Layer 5 of a small transformer language model trained on English Wikipedia (14 layers, counted from 0, width 128).
Take only the direct path to the model's output, skipping the later layers: a vector added to the residual stream pushes a token's score in proportion to its dot product with that token's output vector.

Output vectors of the tokens that the questions are about. A number n stands for (n - 500) times 0.0046.
"tained ": 412,400,362,524,407,524,499,451,447,585,254,523,553,209,608,356,283,498,433,427,499,519,466,575,502,782,525,398,584,509,308,532,469,528,586,331,378,600,353,548,594,562,677,418,643,430,324,408,521,899,518,551,499,613,581,476,373,401,636,350,531,575,701,382,560,406,487,595,509,602,628,542,575,483,380,607,563,621,456,548,433,604,429,568,553,419,434,458,680,578,530,777,464,403,649,649,371,551,586,566,661,440,673,441,383,488,458,547,521,407,564,473,374,446,490,129,346,331,412,315,952,540,645,526,478,505,384,392
"there ": 540,434,518,462,489,349,573,418,577,405,421,636,619,548,411,446,467,600,433,360,398,407,566,476,471,480,517,631,383,469,567,629,453,470,438,457,605,601,449,562,352,621,591,381,576,428,527,545,414,430,564,662,438,708,505,264,273,443,510,391,370,498,622,634,576,551,431,419,695,607,456,454,635,377,592,513,438,545,416,519,612,588,527,606,336,445,507,505,619,466,455,519,468,349,636,614,424,571,270,518,577,605,487,456,627,516,651,594,393,446,530,414,456,569,450,380,540,415,477,501,636,510,646,603,457,470,460,392
"novels": 388,608,653,424,679,234,668,640,679,608,309,414,381,502,658,454,396,606,394,555,349,463,379,406,623,544,452,321,403,440,493,818,631,577,587,469,361,512,531,442,712,730,724,469,440,355,386,515,560,471,494,627,541,665,622,340,586,363,538,434,425,512,717,397,457,493,551,483,610,554,501,602,518,496,361,596,658,421,594,553,414,580,623,475,206,605,541,547,645,545,496,553,493,436,629,430,497,579,512,586,538,392,649,415,507,535,441,509,358,454,594,469,358,251,463,59,543,445,233,311,524,513,666,449,577,316,366,548
"outh": 222,618,492,613,677,248,502,581,466,543,462,507,597,733,464,481,423,443,427,591,388,509,532,500,621,500,416,395,511,489,491,748,611,607,566,521,214,651,552,393,722,667,728,544,513,430,489,442,378,654,478,549,429,564,597,478,350,425,609,349,362,559,349,564,258,442,640,561,497,485,545,443,589,473,262,542,643,424,431,717,453,646,491,416,366,500,712,544,752,623,427,661,357,317,543,349,399,527,329,513,511,484,542,472,652,524,369,570,579,452,535,475,342,420,689,54,316,615,243,394,727,611,599,464,442,438,626,445
"albums ": 682,637,617,536,609,321,691,542,546,514,487,514,460,502,651,363,398,698,381,553,492,334,468,431,568,555,548,399,336,367,616,712,599,606,601,422,421,535,441,279,661,689,604,520,356,290,365,516,448,521,600,578,549,673,499,358,506,351,531,479,526,488,594,356,561,562,516,323,553,486,508,410,543,445,303,586,581,508,673,600,468,533,529,499,332,602,465,641,639,468,575,589,505,266,588,637,398,474,431,568,533,338,535,517,406,379,573,569,371,481,526,485,422,427,575,26,498,458,489,331,648,415,672,504,550,401,406,612
"these ": 585,405,541,533,478,363,445,431,538,373,439,547,485,467,425,530,550,639,469,377,316,331,438,397,568,590,602,597,442,392,425,651,481,553,421,358,506,383,627,578,413,530,652,392,452,296,518,610,478,333,651,658,457,489,610,423,402,563,506,336,469,519,561,425,451,576,474,583,731,490,531,400,517,386,531,633,548,617,500,318,582,567,453,348,345,519,525,577,575,400,571,638,642,343,720,421,498,545,491,547,445,561,569,480,708,455,490,597,240,553,561,374,602,364,553,293,538,592,522,559,616,522,716,506,470,600,423,476
"cular ": 293,293,588,482,589,487,578,584,434,433,576,427,482,493,511,296,570,384,482,579,380,454,184,370,746,632,486,352,262,585,594,756,500,565,419,511,277,514,350,337,725,695,668,546,571,327,498,431,411,530,424,691,367,632,644,567,540,429,617,416,258,615,530,565,527,502,578,550,489,358,648,429,616,483,246,609,485,513,565,427,531,677,546,778,373,665,550,554,648,384,474,509,403,263,701,490,571,420,560,498,562,473,437,573,648,394,451,677,441,530,653,478,427,465,501,95,458,435,344,558,583,576,625,511,621,466,387,476
"purpose": 295,555,360,577,675,515,624,506,540,677,405,419,286,545,470,523,469,688,442,563,505,356,359,402,467,622,392,358,532,540,354,664,695,595,372,518,449,504,589,419,755,597,768,447,409,454,469,553,355,521,557,542,477,377,866,360,549,470,516,171,484,601,332,467,407,466,433,454,518,723,474,493,654,473,566,604,660,482,575,615,666,615,541,579,181,441,646,296,750,644,503,480,519,368,649,388,500,677,494,584,534,631,446,523,509,498,338,403,368,542,632,377,475,516,356,26,455,337,424,403,573,661,636,469,593,316,525,400

Each question shows what one neuron of this layer's MLP adds at an activation of 1. A number n stands for (n - 500) times 0.0048.

n94: 488,557,552,484,532,492,572,550,546,497,379,489,508,473,582,457,543,472,665,474,447,471,485,474,486,493,465,536,417,437,500,566,521,452,500,425,469,457,649,514,575,483,435,501,538,512,462,515,476,546,428,547,518,528,477,500,435,432,402,497,522,536,541,491,538,495,529,567,527,535,514,530,600,529,485,584,519,463,496,509,475,453,518,553,465,456,407,484,567,394,501,503,598,523,455,589,506,569,424,512,463,494,498,387,486,523,494,455,467,620,539,460,433,501,561,467,517,566,427,540,398,428,549,493,595,448,460,482
Which of these tokens does it push up most? "novels"

n187: 434,544,500,447,413,615,591,488,496,556,472,468,558,520,508,380,586,463,617,558,487,520,529,471,484,438,507,465,591,488,531,457,449,509,463,510,539,481,350,576,510,551,465,449,503,442,473,541,455,615,452,492,466,536,560,514,555,487,547,495,425,436,526,436,429,466,461,523,440,495,508,593,607,550,503,610,487,449,455,532,493,476,475,468,441,550,493,554,465,434,520,497,515,514,568,436,518,590,467,519,581,508,502,469,462,491,475,510,482,430,521,460,580,564,542,534,503,525,500,486,491,422,541,449,423,360,530,500
Which two tokens does it push up most, strongest first? "tained ", "cular "

n362: 508,506,507,509,413,435,572,500,585,598,491,321,521,579,511,543,514,538,548,643,576,505,500,439,512,424,538,522,602,460,473,342,536,494,562,421,490,500,545,468,538,366,538,480,540,568,514,401,502,540,555,503,484,528,547,494,475,446,637,473,502,428,476,511,531,576,600,593,507,435,498,506,408,447,451,505,446,435,500,517,516,470,471,536,381,511,487,519,601,517,482,653,583,476,443,507,503,520,458,483,534,457,471,525,512,380,571,464,492,448,453,580,469,525,490,483,495,385,434,467,467,593,480,500,480,520,557,522
Which of these tokens does it push up most? "outh"

n91: 536,522,579,503,508,421,582,495,422,484,460,453,612,466,469,537,499,559,745,464,490,488,424,581,525,534,480,470,508,404,515,431,477,554,476,528,478,525,567,610,539,472,561,429,499,431,450,521,467,494,500,438,524,561,502,469,511,473,525,426,418,498,548,476,503,482,455,523,433,582,428,554,527,518,478,550,480,514,532,544,438,562,472,475,528,571,526,456,459,486,514,388,471,551,428,590,488,594,565,488,505,547,514,477,492,476,488,458,517,541,543,429,380,432,514,459,455,586,562,462,412,454,551,537,517,521,409,416
Which of these tokens does it push up most? "novels"

n221: 425,526,466,525,591,369,512,526,623,449,398,500,449,432,540,511,483,522,557,505,565,427,462,517,535,505,473,517,492,551,495,514,590,531,516,492,495,460,486,479,569,420,512,565,406,454,507,449,387,402,541,437,536,399,500,495,527,458,552,480,522,554,370,562,493,616,536,495,435,484,519,511,578,528,491,457,444,562,372,518,564,563,505,573,440,513,537,407,560,514,587,490,489,425,508,411,539,404,514,532,475,418,410,532,503,421,519,513,502,406,576,511,491,545,431,453,479,526,607,625,480,559,596,541,568,616,493,505
Which two tokens does it push up most, strongest first? "purpose", "cular "

n352: 522,469,466,501,437,522,567,423,436,521,512,521,574,477,633,488,532,450,390,482,484,401,467,510,556,473,462,515,538,535,515,493,438,408,507,510,540,530,490,503,429,543,507,514,503,390,503,564,477,446,622,565,523,503,611,471,507,532,536,488,436,559,485,453,479,447,476,440,501,433,476,507,370,517,568,458,575,478,556,418,533,460,478,479,506,494,478,474,489,534,514,527,488,618,554,495,603,553,564,566,477,440,542,562,545,477,504,503,449,484,550,466,585,437,553,565,515,500,524,463,534,542,449,466,449,495,410,490
Pushed down most: "outh"

n347: 518,552,510,547,603,449,497,521,502,496,488,313,529,503,474,433,479,587,529,596,487,432,449,400,455,502,482,481,503,477,528,547,553,396,446,470,465,523,425,467,514,520,547,424,534,470,465,528,500,540,455,542,408,514,502,548,437,550,26,605,479,517,594,485,544,463,510,493,562,494,525,480,477,436,411,537,455,593,569,486,524,544,481,461,519,519,521,726,605,453,429,470,573,461,502,474,542,548,520,452,541,444,533,488,543,469,502,554,514,407,504,506,506,604,551,349,555,477,502,461,568,502,437,478,575,502,488,624
Which of these tokens does it push up most? "albums "

n234: 511,499,538,527,534,445,517,450,446,484,464,424,503,509,630,471,538,552,518,509,439,492,576,508,449,475,489,515,491,427,420,608,452,582,452,503,567,531,505,491,475,450,491,514,487,506,566,505,599,520,515,460,542,532,410,513,577,562,572,518,564,508,431,504,502,494,468,531,450,525,576,504,561,445,433,513,423,412,460,529,442,489,515,495,453,500,494,436,430,539,589,439,449,497,518,394,462,568,454,548,537,422,597,437,598,413,491,473,524,534,489,469,388,569,552,420,471,582,556,488,491,609,476,579,441,480,494,415
Which three tokens does it push up most, strongest first? "outh", "novels", "albums "

n157: 423,473,579,458,481,603,536,512,517,554,468,556,562,420,500,446,441,508,562,474,573,464,542,449,538,545,522,518,428,448,483,472,526,592,581,561,517,590,564,529,433,498,508,431,476,431,452,493,425,513,501,448,474,503,479,499,512,491,299,506,443,509,591,532,536,457,436,515,535,608,453,482,536,537,437,577,600,597,467,468,457,489,522,464,523,520,451,500,458,501,525,511,411,498,513,574,436,543,549,528,514,495,578,488,389,515,509,455,406,515,494,467,471,504,477,490,519,544,546,601,558,434,537,474,504,511,380,504
Which of these tokens does it push up most? "tained "

n332: 543,503,494,483,494,397,474,572,483,515,549,439,477,472,504,561,503,442,396,455,518,557,473,466,483,538,421,507,420,536,566,543,500,492,440,519,595,518,445,565,461,389,421,490,548,561,461,489,471,550,457,533,489,508,510,541,499,534,466,484,491,425,486,522,487,450,543,500,461,475,403,436,526,535,509,466,537,458,485,494,485,438,493,478,521,497,497,609,520,522,510,525,573,525,573,549,475,530,468,548,578,589,462,524,585,393,513,524,523,446,542,504,464,384,397,506,477,494,460,549,466,542,548,558,514,533,536,537
Which of these tokens does it push up most? "there "

n254: 368,594,602,550,521,370,560,491,591,491,497,381,489,621,407,482,488,400,576,562,532,438,481,513,434,522,453,567,468,638,488,473,455,522,449,492,481,524,395,429,492,474,563,401,548,421,472,538,503,445,519,535,456,472,531,446,498,467,579,488,484,517,545,484,436,549,410,449,421,416,435,484,568,582,564,479,425,495,497,425,572,589,504,557,439,513,541,455,531,544,520,428,570,453,494,440,575,609,547,460,548,512,537,539,450,559,488,477,556,509,558,473,534,462,447,500,577,471,563,470,407,559,433,555,470,574,552,529
Pushed down most: "tained "

n139: 507,578,484,465,395,518,650,466,491,539,527,466,526,491,452,517,447,571,500,486,561,368,500,531,533,540,453,441,484,529,459,505,460,502,387,467,500,562,584,478,484,485,581,475,612,460,470,461,663,566,507,494,545,568,401,467,382,539,409,624,477,401,443,550,486,403,570,416,472,540,553,495,427,447,506,513,479,505,461,459,436,517,521,466,634,561,555,487,517,534,548,375,475,474,564,575,514,496,493,454,508,318,491,511,414,439,527,498,470,608,461,540,467,570,500,506,337,526,478,546,542,564,495,504,464,639,560,504
Which of these tokens does it push up most? "tained "

n188: 434,511,554,480,582,475,523,481,520,497,535,510,587,609,478,551,492,581,400,529,488,496,483,599,551,419,487,478,495,494,438,376,520,514,500,474,446,423,557,465,493,423,560,458,545,527,507,551,491,527,560,532,570,534,560,450,546,468,520,523,472,452,556,481,532,536,419,467,507,577,480,530,433,461,414,415,465,505,501,486,536,530,469,585,485,472,469,600,446,512,512,482,563,535,456,424,474,567,524,543,500,483,534,474,525,518,503,470,503,415,487,424,495,468,495,446,470,507,504,543,454,466,440,498,416,521,474,538
Which of these tokens does it push up most? "novels"

n282: 445,472,456,476,483,507,491,528,536,611,576,463,497,541,463,517,489,557,390,490,558,511,549,432,401,577,527,510,517,481,477,466,520,524,484,442,461,456,452,460,493,518,447,544,534,546,465,595,503,580,485,418,503,531,529,518,469,456,629,435,515,427,560,451,477,455,624,488,456,558,481,490,508,527,491,497,640,497,400,506,530,499,483,452,470,508,523,540,550,507,412,481,529,519,483,435,528,472,478,466,500,580,526,433,446,447,540,443,627,535,510,497,464,592,520,484,506,539,404,470,482,586,498,450,465,450,557,501
Which two tokens does it push up most, strongest first? "outh", "purpose"

n103: 450,403,481,531,506,512,472,517,536,476,498,443,584,440,563,452,504,432,600,454,429,488,474,477,474,471,529,400,454,554,521,575,462,484,391,483,533,520,560,503,430,489,554,651,597,588,483,493,588,557,496,506,471,522,485,500,528,577,506,630,506,557,506,420,567,556,547,529,478,506,598,486,525,517,503,575,490,525,457,533,445,441,427,452,588,381,521,526,495,506,417,512,510,537,495,502,563,507,472,506,470,457,538,471,505,499,403,484,507,505,491,400,415,519,464,478,541,439,508,501,484,450,547,526,432,469,499,495
Which two tokens does it push up most, strongest first? "tained ", "cular "

n167: 520,441,575,448,515,548,400,393,457,372,531,671,500,359,325,559,403,471,676,466,657,503,539,653,494,608,637,467,577,542,562,514,535,421,607,543,403,534,361,415,432,293,211,611,628,525,424,619,580,475,487,267,551,420,451,485,522,668,562,213,505,542,296,441,674,589,655,446,497,405,551,545,549,617,572,479,577,459,463,618,551,436,290,561,497,688,391,397,344,553,528,579,467,475,453,524,390,537,497,677,541,569,428,517,500,624,559,543,484,546,491,518,567,527,421,651,578,511,448,467,481,467,342,510,408,551,572,428
Pushed down most: "novels"

n363: 487,443,494,454,449,546,548,645,499,525,549,577,490,491,531,445,485,462,475,544,544,432,402,487,536,516,545,434,550,510,537,560,451,432,431,499,531,440,568,435,489,461,580,479,501,491,502,534,512,575,457,465,427,430,524,457,465,506,440,575,526,499,426,467,487,527,582,539,405,454,527,479,489,504,511,461,542,635,583,471,594,537,510,567,560,504,494,526,442,494,585,593,459,505,436,506,471,502,511,487,421,498,423,496,470,554,570,419,440,459,511,529,529,542,538,485,557,470,584,500,471,445,477,514,431,554,528,465
Which of these tokens does it push up most? "cular "

n63: 532,456,447,494,456,500,507,496,516,518,541,576,602,453,527,474,466,513,420,445,533,527,366,622,514,470,445,563,511,462,435,452,491,497,519,560,503,493,514,538,480,469,518,476,519,539,464,456,454,516,513,468,490,452,503,500,580,313,448,486,460,479,548,525,524,539,482,452,492,521,529,499,460,482,483,473,586,573,559,496,518,585,621,581,465,504,556,517,510,517,443,519,534,555,461,511,476,424,483,422,480,511,534,487,421,493,512,486,480,454,499,455,520,529,482,542,448,540,458,501,481,462,559,536,567,564,508,513
Which of these tokens does it push up most? "tained "